Layer 6 of a small transformer language model trained on English Wikipedia (12 layers, counted from 0, width 64). Numbers have three digits each and are written without spaces.
In attention head 0, each number of a token's query is one row of weights dot the token's vector x plus its bias. The head spreads its attention over the tokens so far by the softmax of query dot key.

Query weights of the head. A number n stands for (n - 500) times 0.0017.
q0 (bias 0.050): 504611497615512541575362329654565462549459569623431409441693738452592580705476465768468579471419490470464597272446481512387496429242602565496565491552397512728546410516408688502537375269333362
q1 (bias 0.066): 543521442450241605541513572539485536530501448563592565482571519713514292370319535571330445602438333330330450441504526337601490619575533509452506512534456321430557525451647334358387434579583589
q2 (bias -0.130): 597369469416368542512560616544539573263692378384753480233476323297519406600536430558568472602495533383485460557486307440458486710432476610607405566613559496346524467531480459576092641558543372
q3 (bias -0.146): 561520736533347368521517647387333307711581634281579485522428344449464416316463627380560430388527430429382751616502369367424637462601455357603429497510387593466606489420709595517445479701580578
q4 (bias -0.028): 539451607409561502583556607597561364514556372577361575601559575581472459436754410343350486487570482596468619617292424514356531432393362516507375505366476643313387409579603363673578628440389475
q5 (bias -0.185): 596615382217522611380396236601476455565424556458635453496532359600372495622324620623535442612272653602595461510645541337580564524520432499766316446457497567570611640472619675599745344424589509
q6 (bias -0.061): 661528663421241432456622506581542629529708452512558555605484452471390537195411573672305467373648441309478495548591531536624447406451471499431585362576454531551353486295539640475535502482706628
q7 (bias -0.020): 543501540407437396482742496451446579700527400356705539342532480524498434518553346420534533529595413519507328817446551530293595483445569375620461550466467480442403503426506333315398444579396485
q8 (bias -0.130): 515526650353547642550473375422393367472494517713535597598207619506449464552325473424430449586366542503475332358532349416589515533452517426548458401576455534517625692369548739316506489599508558
q9 (bias 0.059): 456504509483480616444428391581484431413677603485498689484446402414536509454325492466432499355373508382550480631586563539486381455539383546517355499520447460356453623532328537449528542496435335
q10 (bias 0.126): 445579352439430466635533567487567584498539615467639458604621441443480506463367625587581594588485369571592432399222464505689379440515585400452591325527435472526471419513389575459467582417647627
q11 (bias 0.027): 460569333373506413537397641578497448598525619510316380503404453445491622550604468613638437412624597669484447564295584639643427584426337444423307457445586423598391343404442371667544553389394276
q12 (bias -0.239): 758497486357222591485571731558436268442870342668796554401016441272408451379529769352270254576646511329377512729732320598514421337587641443541450604584320483415447409416715358611472439473655670
q13 (bias 0.003): 619448382398643414447564510480450586530542595540326580496564536594448510569357408459486629669714512456448351371595575575400573317532525484551479443392536526555575497297547498647525517424467495
q14 (bias -0.153): 527521543381268516532349434608309445466503395484777437407327542668487386459631364546503396593554655395664585591579491432597705522633481409603416445485482570372542455577611281375459615565642381
q15 (bias -0.068): 603452394393516548443587542594373582333680404517554677682332402314370437484521595656519657449592390472586476602489517528623388428615503491471483551365497500406419689490670570423495332344508453
q16 (bias 0.004): 555449451516573430419520574390685556500445481383358511583350383718574596534528420577449782629539463716652637485360479431593391572553483611600471435470548702490546439452406357527598447413544608
q17 (bias 0.134): 302532491596592425543462509585595247646343524438331375350703672595495496441520549650594543541503569685609628319439634580428621580260563487528534452696812590502500602593403396614626470441382476
q18 (bias -0.243): 452556639223383406433536684543333608652866289341773600616404415414375562524536654566401428323428386273519591673391556542597617341552724495526340368424402527405553341426558554557604244662398617
q19 (bias 0.040): 353526327463725462345349540511470439447254612481310414581636506383585561564491376481480543806401523690492622317551774373375400510464525409568383375331603550545456318319612555408377590504294515
q20 (bias -0.038): 520271534468644485540566505522500547644379364508404362555453512448607474437482246535489508602551394628439548501370436514703431622586403587517525553634561563510476385378456403394453483380581550
q21 (bias 0.066): 205396423694814451447361565332712330404182465534254616599706629626579690505420234446480548545505494672516607301466637578539477332263323609627475562453601634498298323437283611712642507250342493
q22 (bias -0.158): 235474694409474617525402562550572496522568563491448353353408356523422417571546479518461423406355665579546508348689501432343520470376540517518428447537408540577599656613554578637500435463427342
q23 (bias -0.143): 571599383463315540632438488517407470416698503616702647518366521376603368191515357593376469585580597331461547705241417655572414534487431553333431660712183454519501595596485681433560298502614495
q24 (bias -0.161): 589516457360287642520446364528553493575506535570702379480497344401556473392409701465396491427427435300550582629388364568519560520592759330441464474480407485285415592412648402610372402534662383
q25 (bias -0.118): 527573290411524628633366360425535345379405722404365389497427551536500361334294341423492454539361572473369390605466523501635686669531455702509496589458545652525646510499680405545583453436470529
q26 (bias -0.143): 617686609285328443487439667460626522461630454472640502402200545586396236476483407458303653375563652476582422711492414319702337636541529495493558450443499704472613315804573414533528495503602315
q27 (bias 0.068): 359512442523764394440407549402520522540313662573406494472644623587726534549393360515609422701521453486470717355482593465577400569426435637497525387488519509436375507553379546541770481334409390
q28 (bias -0.184): 552287537314377478509432537585643499554553368668508541394409433599503471396323537621550539541483544549563421541380592478465566480621519546606371460603290497481544333568587729480772416512387423
q29 (bias -0.158): 630454605417197507497491627652469456471659628558540424410609374525587243364383353492500577577437431399363541644320332642745339503432454573476528579448450511486560467528496284388619470555499459
q30 (bias -0.108): 610352501568388604360541262551493588517727467562449467547260590374417610200452567493454212447643316372348296697618509597550443251695396569553645456537523412432515684379631611473339600640464520
q31 (bias -0.051): 453419608492427682479493498458473393413398563428325377500559602512537401569599557483465600463499643529476487422482523326472424460590442616566376662453528571544445529501367630530704566530306493

Each question shows a short text with each token's key, already scaled and adjusted for position as the last token sees it. A number n stands for (n - 500) times 0.0025.

Then comes the last token's vector x. A number n stands for (n - 500) times 0.0088.

0 " of": 391542607567580456510541428624397492708312586538472397651494561214326523576555275540475568369181
1 " Plymouth": 290667709745610638486520437667318596752263753375478414735432408243468544758690572605594707379155
2 " College": 347583680758595734506577449571312651714354785380534491804414420224475482742635458526581630386054
3 " in": 355600556677600583476542440565295669705326754442518484822472443253495461700677321569490640366248
4 " a": 282607587707608571589580477647272704726401729340467399673428461178429494688615450557527654438232
5 " well": 343623605757560622643468473578346719752440773385629451688545540239457534690613434534553652336279
6 " known": 332602623683594585626456460601410684757366676362561442720554568259433539611601446613552646330260
7 " 1889": 318615663763585604610487409501372684730400659413523422653490531272462537652621537577539713402216
x: 541477340426458406620378617575583525541314552349367449622713538337638571553386641282489341552563581802508566408763699605326451579405494566336604415452540444427260285505448413535498620433731453
Which token does the last token look at most, and with what share of its attention? 0 " of", with about 60%

0 " S": 397541616566581448512550439618391484709310592537476395646485564222322533572555264529471566373179
1 "atch": 222717723773659596579506406590292566741255780439578531740452412157384589826728591502553841380193
2 "mo": 254711752798602518611525445547402726782258756445589489700364508221427663767764573496609794516279
3 " |": 355701657648485445524506386597517756656251716389539541721474540131350461692646401558404634369072
4 " 76": 340739695665510533502532506630358635669269766357547455694358546245422576732617536580608706453249
5 ".": 336714610666538592561495425576396700643295792408533473676478611172370487793649480600499674413263
6 "750": 395649700695576515570448484597426695736263724424467519613419528236416559759623652559535710499233
7 " |": 420666667632517474538512421535515723660307702360551550672445585125322452727616497581401602409113
x: 520631309433581422724324613695569650539451646416374464474676579408587444517353530355531314515421404636530628382583682734403446633632478567453378457558733590380175370532256351298483552438616539
Which two tokens does the last token look at most, in order? 3 " |", 7 " |"

0 "\n": 403555607556563439525537430620416498702311582540478398642485559223306545584556266540464574370167
1 "\n": 377698555615518496611473402622443702608270691428522503705513529182306562694648382634477676395108
2 "|": 373658570660540444591500358556480727668309681386545541673537559195328468673612309569404632391101
3 " Date": 404661646637507546615520411658247545630289732459601471702536518266352615674606447549560711446170
4 " |": 452649608704448374541521422601435708571276713367538561629485538129298573739665251596427684449159
5 " Time": 405551601613495540579477437651328589663215661421543528735411501245331578742610438513468649448072
6 " |": 434604619639436398503482431581497676600259660331570559670408553110343499764666328574410647432061
7 " Round": 391645678666592589533502423604323609627289774376652523701399440212364533810670482544533727473085
x: 570534550698516496546387356543524682507267619158301649527654479437532526519338437447579361432283628757695510419605379633526511564485464516274489404576692233461329340597518394617632596343606557
To which token does the last token give the most attention? 2 "|"

0 " the": 383544605562585456514549433631395496714323592538466393643492555212322525574557282538471570368181
1 " original": 258596627725612632618531471666376646808312705382518489688500427173432531764612530532492629327136
2 " cemetery": 356617690747593658498477469652312615733339749431579464717395456270428544733654547510531576307177
3 " company": 272606679734597588530523553630377672740284746507564517783466489273426488713561456547514573350083
4 " went": 398625600625568473561641403684359652662348689484598512662512594267289490681592376556463700377244
5 " into": 307578566681664568615583433619362725658348721424491494747507525273452514656652362545453620329220
6 " liquid": 296565648705674647618534517619305616723272690400481512648399552318478593695720582499514607356208
7 "ation": 222505734765752703644466381549404720740349773461596469741461465186480576721676512408486641296109
x: 467534485557659348717376501493362584567219688456221568641678410479543548453576531406549392409518655798576614497612454462406585578426372469418568525431811519513236279460369349611380331493608547
To which token does the last token give the most attention? 5 " into"

0 " horizontal": 385533610571586459517541431635398496719317587543473398638481560220326535575565290534472569364185
1 " sections": 259604754698686584594499400623389696748313715481600462754449510247422530680648537454470617347070
2 ".": 309643610610574504551520405626444707646291725453545477684548549203327471662603391521429631351173
3 " Each": 305643630572607658522516537712365640758363757371446557606484410233420546707700578562432610405178
4 " of": 329681615622607521499461411671346641716292702461585490732517539216493484722694488493597652430259
5 " which": 281729666572555616490502476627422708678330754413519522661521493212435505705723495560463592341168
6 " are": 343620590597618555596543413645476832642332726460631487694558560227372480639612466526483643403115
7 " decorated": 315604639670539619592486444590433733713426657439632447705518591327407508699590496517498617332246
x: 613333430364634491698466544583488551462391641360365595558636504375578465432490607404591482339441482916647647373672588604433620548416349492431630376511484476440430150497494389441401444358678520
To which token does the last token give the most attention? 6 " are"

0 " Q": 394542620566579447514553439628388490714312599539474393647485565218320541574559272529472572370182
1 " |": 372711644674488433566485382610440746657244738378537523726500556093303453704644386571410648329088
2 " 72": 354731737724571519559525470592356729655268804368546448758401539199428544712601496530578696433227
3 ",": 271661590714533647596530448574381716577321739446577425751480558140355448769630461608471595442222
4 "650": 270582732740576554588519487592404688711309687409533452648459539254446571803635598495514712399162
5 " |": 353609680669526501538533425520516735661358654374571491702488575131328466717610414536389605340101
6 " 9": 279599626672545554580606529600384643735329714391518462675411464206452557800604490460408669382172
7 " |": 394642652726563454570506428544429734668350663346565458665464584114349471781657446522384653326151
x: 650498378555669484765464513651553544504496604307324476438682407342653392641334607268426444472463455617545703349611600693499534684621529476456315443473554364440292396569357264285550503420647631
Which two tokens does the last token look at most, in order? 1 " |", 5 " |"

0 " H": 389541611570585447512555438625390486709313593539478395642487560219317531577555268528465568373179
1 "icks": 187785798750605564588530375603299665701228769447546493688375509145392519781689609502527803410135
2 " was": 334658540704645534627600417672429753617359758431612477730549541196327490661606429599514719403134
3 " murdered": 335584639689534530547556454639379719622360665423593476740536551267359591657541446616495667376265
4 " in": 312585548709633573542529441584322735643318729454528493762555530239464495668639370571453627350248
5 " the": 305560602650663588540557476679270660733356731350417411655541482208478514634675476557497635357235
6 " over": 279549547780748599583505432562225694737360786419576514681528470226483516763668468474507619433313
7 "g": 294619622731735536669600444586265623671295773342574500632355557298437577806717590492525658518370
x: 592370534502632413613323465719402504478377569166337616645638524524561426443526514232532379369534567628472470416592641554359618566520511594438334346690556249611427282823679312549383644428564621
To which token does the last token give the most attention? 4 " in"

0 " Second": 397540614569574454511556434626388482710320596534473393650494555214321537579551271543484577368185
1 " World": 361626694714614607645472461657307604757319776362501455772452353169433657692644510625656760378120
2 " War": 371600778700603606558537461616222594760309806459590398774479412259426635728648507556650690366191
3 " (": 317612532669558529538498460550288716703367705487527440742485496197316479680674390574527623468186
4 "including": 324603573680533664626500430601362696647320664415570493703569510188475528739603421561527594453243
5 " an": 267600544687555625652516507621299681769391737355473437663548537184469477733657475568575622435247
6 " un": 210594534730687617700492500540262665777489688460609403659549569200369499703662546518654651513230
7 "identified": 242594643750594629644446454578364704773423665388577404664560482213474561743602575548624658389329
x: 509378363354695527805439608602470513595272583451194602483635482340470440307439694348462454323552529782562594388724689505444604452527476449475626484400499446466441301546610308451500537473641578
To which token does the last token give the most attention? 3 " ("

0 " Rank": 410549620564564440509544432618394491699312593531477399653484568224311539571546264544478580370174
1 " |": 388675630683451434579468401603477737599247737351543545732483556105309495725613325595444673355078
2 " G": 277661582772575616590521556581263624689285738389501484782378452242380500788695489595506667491180
3 "PS": 266703654792514576638464523570348627709221800466498512769478532288517568777715537525495751407203
4 " score": 308665595704541511562459490586363688596283763460610593773407521170277520755585514601532714474188
5 " |": 379628629672470424551483456555543768591289735375588546739485578131396476708587407552398657396099
6 " Rank": 409696673683555568587485437535348684644270799340644502782414543206402458728575496537516732436084
7 " |": 485610670692475418562462458516520760577312763341540566724486546147363494747582338571383671353137
x: 653570617501527464594286455605397613454478494458215392534849475397661534521336452494741432385322446575607616349535519567485577677681481490438612392680461365560200446367354247553546587434490589
To which token does the last token give the most attention? 7 " |"

0 " of": 391542607567580456510541428624397492708312586538472397651494561214326523576555275540475568369181
1 " this": 276621628644635641586500506655283634814325744356500493697503446166446554726699526564485672359189
2 " restoration": 345638712687610654555518443628302643776375728410544476709475475261451527662665567517485665317164
3 ",": 215647592660591577542572425616393683629361701471596457723554525180361464646687412547439640364204
4 " the": 250663606610627633501526531694344653714342734373393446660568465225423476622713495559473666364178
5 " shop": 239693647758580754465509523607378686745375761486576479711413486253387412772668537560530569326130
6 " front": 198586580768625710467551560615387667789374764489558490666470447285426538717734491553470635322257
7 " was": 277655542700643546640580383635371760577383735464627472686580573220332503684641446559499722392135
x: 513405514555330432720311576578468685448398680321233587658728568453529449477478373324521434421479463798585549455685599580445414633557352434586500518455557358599396132503470347602534438447608599
Which token does the last token look at most, and with what share of its attention? 7 " was", with about 80%

0 " by": 394543603562571459509543435616397490709316584543470391645495563216328525574552274543474563372184
1 " that": 295616656656642621598486464577343678647346759380547482675536469145390543662617468540453635407202
2 " title": 342594602682613651527493477619296672806291719441645521759556466190431563757647536525537629354242
3 ".": 319658580620560508530522396621423712652279711442542487680561533176331485671628411559456656375210
4 "\n": 369650587640578436616522406609448733644279665426519515702525511229286549690628394554435640389156
5 "\n": 382690538620526505589497404628434716611273690428529506684516524185307551692635405620464654401131
6 "The": 310704564578582617550535470678389682712333727348443485624559470201430500653733475575477684414169
7 " cemetery": 374683630687542714442469509686353647691343760453588490675422475307400501701714511532501582328175
x: 606372243632427392694470433704575593417253640294371553651659455503469342426421458272658499442390526826593581266618576553408548469416452602384526558448614618563495269524421402598491607466697524
To which token does the last token give the most attention? 3 "."

0 "\n": 403555607556563439525537430620416498702311582540478398642485559223306545584556266540464574370167
1 "-": 304675570704582443612471422580406674666285679455595466748560609226289511679618390604536679390088
2 " FRA": 290703654763507544623491506554324720650239700425513464753502490235350521680551484619553634441125
3 " Isab": 439718708674507609582511467637330564687246731380534496702449523227489610659631412516708677432351
4 "elle": 238687674843507653560433401444428784780222669529498420738396442105381538799714547601598770451197
5 " Jud": 333636689639568572548606441639307578736279753379519540689506482186472607681733436597743800470325
6 "et": 296667635801544679623471352431347728680301686480468526818328341233428532874740580573578739506242
7 " (": 287622457670570580544475436488350759631388713439520468752513528237356483648695448572526651517144
x: 491443563475379581646211559503420577280310541309283576457842547574556649587402543350609383456514297613488464517607602724470586589658406388472595356521705537537340354545364379613593378342637555
To which token does the last token give the most attention? 7 " ("

0 "ys": 392541618562576456508546439622396488713310591545473390642480572221326535567561276534476570370182
1 ",": 209685568689514617578508432623384687635284719460577476746543510129373425675668435581468638407155
2 " which": 280729628595524623516512514640412637627355730420522533647546512184366477673661471554455609381163
3 " are": 358625601610592560586542446635460777622327714454586489685563569202369469630594460557485652394110
4 " j": 251618665701555586588538534583364736735403729472666441641525589276358546702592443545485679442296
5 "ett": 292661679759517589602509430550387692694297697532634531606388586231447484817665587508506707377292
6 "ied": 222615633797639596618495425550433844683370787560670491695486517216364507731624561534438781365264
7 ",": 208639573674587605540544455614443763611359727479629505688567590176356442646673477548421594376145
x: 500489371453459486838294569726369655440493614388419548529642511449523547498578409279579380486486491757612521355652686622464512534519333538522489315571587605589222299468305292476472486337690591
Which token does the last token look at most, and with what share of its attention? 3 " are", with about 50%

0 " walking": 392539611564580455510549429633397488709317585546475397643484562220326531570559278538472569365193
1 " trail": 306630738761700545567518422635419635766271726491579510779388430268435552741644510528547664292151
2 " around": 295557650669625526477537419630388703701309734508541500718490478258455492713649363493395592357239
3 " some": 317583650620618565539503468691379666728334695369518497643513537231497557653644517531498605397216
4 " of": 309620618670658515483472408638345657693266664456588475742556564184475475680640408520548634361265
5 " the": 241621647608681566489506481697291667810291716373446423705524472212506480676689508559510634315215
6 " gra": 383600639691654562645489421639390688786328652505609440627388506280474589669700535526637647444267
7 "ves": 216605725771678658592544342516471823741321657546653437720486497241473508732694540464486709371183
x: 519287453559636381718463658516564553542300841536362590443628390391405586501497485411449462571599661749578581352624755302398563641432271459462535469376613391534328338611402317561390498346705469
To which token does the last token give the most attention? 2 " around"

0 " Max": 385547611573577451512550436626397488706312582538475397649485563212319529573553276542477575374184
1 " |": 327707623671472454560481373602474737624230711389520532708517538113327454690638378572420676359058
2 " 70": 360714704689527565550505497590376684647278790351539448721427553229475568707590482531598735440218
3 ".": 361707629658536591572475429571392682642292786404522457692472631164384489792637441614508680414243
4 "000": 391613723674605580596421508629377708735271789412473498661491517256410583731618614596550699460220
5 " |": 430668700607497447539502416539489710677296696369545539677438597128329450722604491583425604388105
6 " 10": 333637651633519537560563504623391670774265768408523482676382463183432544792613532518424665403167
7 " Q": 347630715742629625565554555634208635764280801365536437685420491232459590768739611577470675398212
x: 691575394544647328760403519682614637506355534223393472572545442407555454543425507247546455649389565524453581302624410689625452653463498559458327406399640353473214411818440359517588621325609561
To which token does the last token give the most attention? 1 " |"

0 " by": 394543603562571459509543435616397490709316584543470391645495563216328525574552274543474563372184
1 " more": 300611608652602595610499498629369683684350765404526467671516548162394533642581462558521617391181
2 " traditional": 307557612714641637580484495619381667793343641404566455751541522236484529658602523572546640356216
3 " wood": 297598690716610625562411473586333651814404679447550403660404524288460560672688586545590686339231
4 "-": 206545545688639495681443462594417636792405707595665414702499534312446566709747390491560674411188
5 "fr": 274613708658520503660518439575341608843299663476607439665416515314453532779713476505474657366252
6 "amed": 213658684788680577631487387633403649746376668455671428708473470289390508732668585533574796392287
7 " walls": 293564737733600654524454436610353689733343776523584469673431512270411599707665563419528604326150
x: 657407484570532329632374501570359489400250679463355508590652603444472501383485524282760437499470545855672646390620560533436470491425399528438604443442657499506345193502371362618409481502729560
To which token does the last token give the most attention? 0 " by"

0 " 2000": 399538615559572450506539435619397487713324587541474392641486559222321536567554272538475573369182
1 " a": 268656585690576544628493492682311712750375743388486439670449480150352509719625426614502672422197
2 " trust": 280660678688626631624548497667215549760309744399483524749366518277480481764641599596627648352304
3 " was": 316656559687629533663589377638425740631388721488577492788547523199316460686586453615504695375144
4 " set": 333616643739607564644580468619346691612407718446587546696498525243296508712513447562477705400193
5 " up": 286601583764609524625508447569423758645371785485576483782470554289442506707596447538479663365264
6 " which": 287667646633575598541529467623444709579380766400536521689541529202372501681637473590449591347173
7 " reopened": 318646683671617604608539369611393784668369781428564478690552565276419431719586485518429655361144
x: 540454433431523531673433521618504586583288595277218666648689606334683412555494507408611429362426545854582555434679569527434513581503429442410513468521550437416387185409432337631413540359681497
Which token does the last token look at most, and with what share of its attention? 7 " reopened", with about 50%

0 " Beat": 395541607561565451508549437627390480713313585536470396647482563213318535573553278544485574371187
1 "rice": 237693652805606575537474349578391685766206655444612443759377466069408552746670508589664785411173
2 " B": 261596575716615600574579518605249612808343770364547487710406414234455592719734456530536711465184
3 "ür": 375714629790628557689546454542224544737293765444512418754477565323556622685740523553736797435394
4 "ch": 291639658964649679734556494446272560856348727417538403693415388196453620880775533490592713407373
5 "ler": 250661657867538579611541421505312633828260700438512551656301410103394584865759590515595731418200
6 "-": 179602518758642538636521453565320607806355749500610459746543502266421580716816391490611675527169
7 "K": 275653597806532581604582564529227503835290754332527518720463387299481551770740474528542704458312
x: 399458406504439296597458494605584517300291509329472597653667455455639631420477641380643419556402542560379474309692582637441624476627229396433477399549576476573275328813654245501711594472615558
To which token does the last token give the most attention? 0 " Beat"

0 " SUI": 401540614567562450506549436617394491705314589539474396647489563217317534572549266540474566371176
1 " Beat": 314618599703533643518503489686238541772244741349520513713437452142362608760698514614620757421240
2 "rice": 274687656870583560512473350503382682737247640432639419753356459067422604794678586608714811471218
3 " B": 263588555728606611550593541578250624791364772366561489713415405253452593731741465540535715488193
4 "ür": 381713611789618558682553457535234544728296764451514418761475565336555624692742531556737805445397
5 "ch": 289634652961643674727561505438276552854351719426547395696411386213440627883772542488590714413372
6 "ler": 253653652868527571594552432500315628819263696449519548651301408114377593873755593517587736421204
7 "-": 180600512756637532630532454558319604791359749503605462749544494273411580725817403504619678525176
x: 458424465563527455576214575567454599360380658320425625445711499523559647498541615452590303425382462599573341442663481603287505512645284454594539351461703671641295310674533283484619195598658574
To which token does the last token give the most attention? 0 " SUI"

0 " Sunday": 397539616558579449501549429633392482713317588539472397640483556215325532570558275537473573363183
1 " school": 321657637767593671526506515616330614761320762458574496807365433215423508758643476579583634308152
2 " sessions": 252668727655545569486494405578356652732363676531670465742415522217370488717628527519557676353131
3 " in": 316599558641616545482528469622345702730311712490570498786517475245474452665633327562442615383275
4 " the": 281610630606622560507534469696280637766355698364462415671497455207445478662676470563501643357219
5 " house": 260651685725614643430554485610337652752354674408640449718360485245392466766623543511547546293207
6 "'s": 184519553649633647470578481739332735766289766466535513689553462171414487721698450533434622327132
7 " garden": 308622725734622687446505488590317659784347691397581468771360459283454473674632567530561613290214
x: 570411310532463336677477529618512503464216677349425559600643452562470523502534499363705430342491504879630567238668511611421557469366426538306550528430667590487390231552530343501456645428613529
Which two tokens does the last token look at most, in order? 0 " Sunday", 3 " in"

0 " J": 390546618566580443510554439624390484711308595533477396647487566220320536576552264532473572369187
1 ".": 300781576721534564607503392666373690722241807415490475699476560092395500777701492575558717397246
2 " M": 275648664763641597642523584639241659818223831365440517705449459210436566752715549545533638461187
3 ".": 305796591703519575601543421629346642777247806415451481726417559085463461784671619554593718416237
4 " Med": 326699727846715668657563495526257666753354809367499471850460482211495518652721615494713778499279
5 "land": 242702710874645698612454429470400682742346729411510434855356402202537500780706640530657850364198
6 " is": 361633537667580575641525403603448737602335706422593469762521539227342456639620408597503704409122
7 " Grade": 335645700663516584560487436657375680687371737352467484692501537237497506636586463471561706399045
x: 666405423485384479603533549375562554560324508455280628582769534400403546580350473319721356413364542757642625359730544625474487556549387464319471306553588535625306261538514337469570446514661489
Which token does the last token look at most, and with what share of its attention? 6 " is", with about 80%

0 "k": 390540611571585452511546438623391490714311594536478398647481564220319534575564273535469575365184
1 "ens": 220694711780642607645467378547325678793188746452570464812411552177441532721780550501530800415139
2 "-": 158585561786732496683497436630400684804327767535638432803566549260413559729796376484559700474145
3 "B": 278674626760521596651573515601225541836339831350538493726437376260424528816730549538542740461192
4 "art": 262732612798591551652501435627283553797340723355596504732278436178397548775742621465651794413205
5 "els": 198698745764617553589501389564334703735321820447530440756347450203428583687778574539576838421159
6 " |": 341668629666506462523550420574515744661305736385567521710493547153391504646648340527384640370102
7 " Netherlands": 354663697741590730487461563540319735646392776335596380723481442253407533657586572565626684430125
x: 571465303592437501734440583525639634521232438229316519705689400440460560547413644459549421470321521722558486374589604840550557638495393427392649327400589486543408286538366430525509551486592324
To which token does the last token give the most attention? 6 " |"

0 " |": 398550621566559433505554429610413508696311593536470397646488564202303524581547269540457570367157
1 " Cas": 345682719688601626502538507550313596662278708403608434746491551205373560682665472529684702487168
2 "mir": 271626678779556692577561471489365608813225679538605413855477449235466569860784535504624762363302
3 " |": 353689690653436495489538385482475764650262712417500549736506507108341477748696341572424653368091
4 " 70": 374730744685523608511505497523366680676277785351548434732410527223468575727612470534604736438212
5 ".": 364699650657537600550490434541390685638303793408536454690483626184370505800636425606508671407258
6 "250": 408639739691558534565453474583431699754251740426465513653416519238425595770638629578554704481245
7 " |": 417669686629517485540511413518513723661303715362559540682434580122341458733619500584415604406119
x: 525612310431593416714303626679558643530463651421364459462668571432592455532377524377540301544442428604529638374583665742419471662647480565454403449525755556364147369541236368307481544425601514
To which token does the last token give the most attention? 3 " |"

0 ",": 383550606564564459512550433621401493701318590543480391646492562206315520578556280539470568373175
1 " with": 257648567668628567546506462599404702641265712426538499726574529158373461684607440576468657387193
2 " a": 271582560693663548614580493655368709684372686329428453659490510158425483682571513569507653444204
3 " maximum": 277570574706703494662517502666367663703377709419479552647428469249441595729610604485507653433170
4 " of": 325574612678669450567490440648411644661340620433549484740486569180479517735588450496565632395273
5 " the": 259617638628722513544519478707326679809316719377443430722472470201508497727661546546521639353222
6 " three": 285628673673633546580524441685367698827314758411564468671451486213503574778638558520562605326244
7 " best": 292637673698658602639509444606389719780389783345643495695431492190433545782551589566604669341236
x: 549428358458622410753326542539547603592301561435249643396610454455465369418496569329464418459552509692687729324693585650390589676440555484428481522534561372408196231684621382559469615432526462
To which token does the last token give the most attention? 1 " with"

0 " bought": 395544608564571457511552432625395488702323585541471396646490567219322524571549278545476571369188
1 " the": 230633616670681578579540448702327692765352758385425435737510465158417490678677480588513696348172
2 " building": 280644647740654663541545468620323664720365714449564496753414498246409446731614522502512590344137
3 " and": 204623560707674574599580447676451719631330692421592526716565518182379458667601391510463623355158
4 " spent": 372626568659574547548547421677389650584384718446583538692549501234361500689549389590491689389215
5 " £": 318559562664572562535509458665245629675311766516444473616561621318514524653651418498473597489230
6 "4": 392550575665590525571479493611326581666314749356531479623537623271593588674672455542472674422303
7 ".": 367644601665620515538555428635351662613295802354526490684556644181458489674648400568475677390291
x: 554512441461522509842289510467592514517484545321318541584708565423678518436512319296616315427432519578539663484660469739270542651573507343474446365540648407575236407618462266438499523397629603
To which token does the last token give the most attention? 7 "."

0 " 2007": 395543613570571452508543432618396494710327586537476393648487554218319529572553272543471575371181
1 " |": 367683642676487432561485397613443720640285697369556505700495555128290483706631355581418664341116
2 " 11": 311639638658501537593555477653362660692277772392523445681414465197398579779642440531452697411192
3 ":": 365551594706584518620477371608322724671255692375597429727480565186399526762597417519496650451201
4 "00": 335534715745599562639511472628322679704293760345492471748503477209432573782625544522489754411274
5 " |": 408635692666506412586446387577457724684254682345571544743436555106309415769620454573409638363112
6 " Grand": 407570607771649637561593478642316666754392748384527482725472358148354467792630527588612670412139
7 " Prix": 299678674793561648588527403527324686742394689407546465806427355220444533795688565568652722369241
x: 689416472699565402706408499431551601403278681336362430452751417454584540451457655405511304407455500758696420227427581461577696499483478467425579454390495420557377169553587453602643573402621502
Which two tokens does the last token look at most, in order? 1 " |", 5 " |"

0 "enh": 394538609565579453510554439623390475711314596541472393641486565224320535575561266531474569367188
1 "ard": 249726723861645658636475387547254648811206724390586456787368472126403513812754557516570793391162
2 "t": 189655708873681587670525403531403686801271785445656492744417447191460662798773438444527765412233
3 " (": 274640478709584549565455455554325709685347730455521457704540542202351481646713435550508654500132
4 "Gr": 277662640639507668576608532577190532702328758355557528674486518241495555812729463499544611468222
5 "ound": 202696632756585663538470475610310574739285702448565527714440416130497611776767617492647790433187
6 " Jury": 335684668765578663545503431537258556773350637321603535757494444131559627711754518581781772432288
7 " Member": 363643611709526621514481437523244615754447656330603481816506455242461546729682450617698663453259
x: 622578442423453424504379563589508590420239613350107536417790464537495584529465505475566317482423377733608453449593434609402539573735327521317783482352526516447348343493686469605546524414601614
Which token does the last token look at most, and with what share of its attention? 3 " (", with about 80%

0 "agonal": 384532608571583466516531430633399505720313599530474402634481552221331533578574294535462565360170
1 " sh": 269611697703665539647512450682244668796288794501702460652515495256359573764692467461519655408234
2 "af": 272636690759663501686579500714304595816216785482555505662414414268466647837728682492628736376375
3 "ts": 272623833767712568658490330497370753793309717506623458746427490223384520751682628448500708397202
4 ".": 283660590635579483553531420644453716668289759461575516681562550204328490647651391515429658366198
5 " The": 274685584553595567547519505717355667706322715364434511632563486228395513628718513559461651404170
6 " front": 248647571749625718510504546638305624784365714423545496652439436266411526750724608539534611358270
7 " of": 271647530729652560526457410626375683654316657464546518716557528184470519713726417532542654380279
x: 478402494597485554745254554520363504466444613377305440538711497548556363443436383198510368443465576787709456426654619573415576569626504497436570554510562498532290252555550332519480422338688703
To which token does the last token give the most attention? 4 "."

0 " 75": 402540620555573442505550437624396484711319591540471391639479567224323543570553268532478568366189
1 ".": 311699634660566520558514415623378670664279763406542450702515599162347503723642384589487678339220
2 "9": 389656636633549501619520495652383653736239763382506553644396504216407594788598593499478675467219
3 "20": 396614682670580505573506480615394622766299743392545505682431547232428607722655599529586689422236
4 " |": 402655675631512410519538413561491695688333655384578528699452571139306466697609439553390602351105
5 " Q": 325615697690592612528632593647256663760275808405514486691462478237413566724699560516420656423179
6 " |": 403730673665460434560494432593453758668311772392496551691471564096317409731659474543375646328094
7 " 81": 353731720744586517521557547574362700690299776383491465749373528200483525705618575544590720395280
x: 692412279629689494631429527555615440515573496191227421441690508419485581620426568367608465507254487617524464388597635651570451703410639479325472265582584456362368330636533372473521699420726454
Which two tokens does the last token look at most, in order? 4 " |", 6 " |"

0 " Tr": 390542615567578447518558435625395483714314593544474390642489559219320535578556263525469563372180
1 "up": 287766611748599605714462434630271524847173768421502465782390448180540595786791577465632791339252
2 "pa": 260670710867625668662492432470398696811251826448611478769405336171435655847810559521521733384229
3 " (": 253627497695593551567469433568355750699355725467537444751512527183352452659713434547510654472108
4 "Gr": 267670644628501673585606519582199542711325762358558525685470502230494541826737473497546611465214
5 "ound": 193700638742582664548468464616326584756279705455577519727426408116492606788776616483647782430172
6 " Jury": 332690671758571665553502420538264563783349636327604531764479435122558621722757522578781772433283
7 " President": 301684658710520651535487470517245603714389612382565473816503468234512565700691484670734676482268
x: 647494362406461441573326594563555608399247630376129447523828479587543658458560561481491290527436469708572382398611478544443471562683324543311779399290554512456448368495599455610562545426562598
To which token does the last token give the most attention? 3 " ("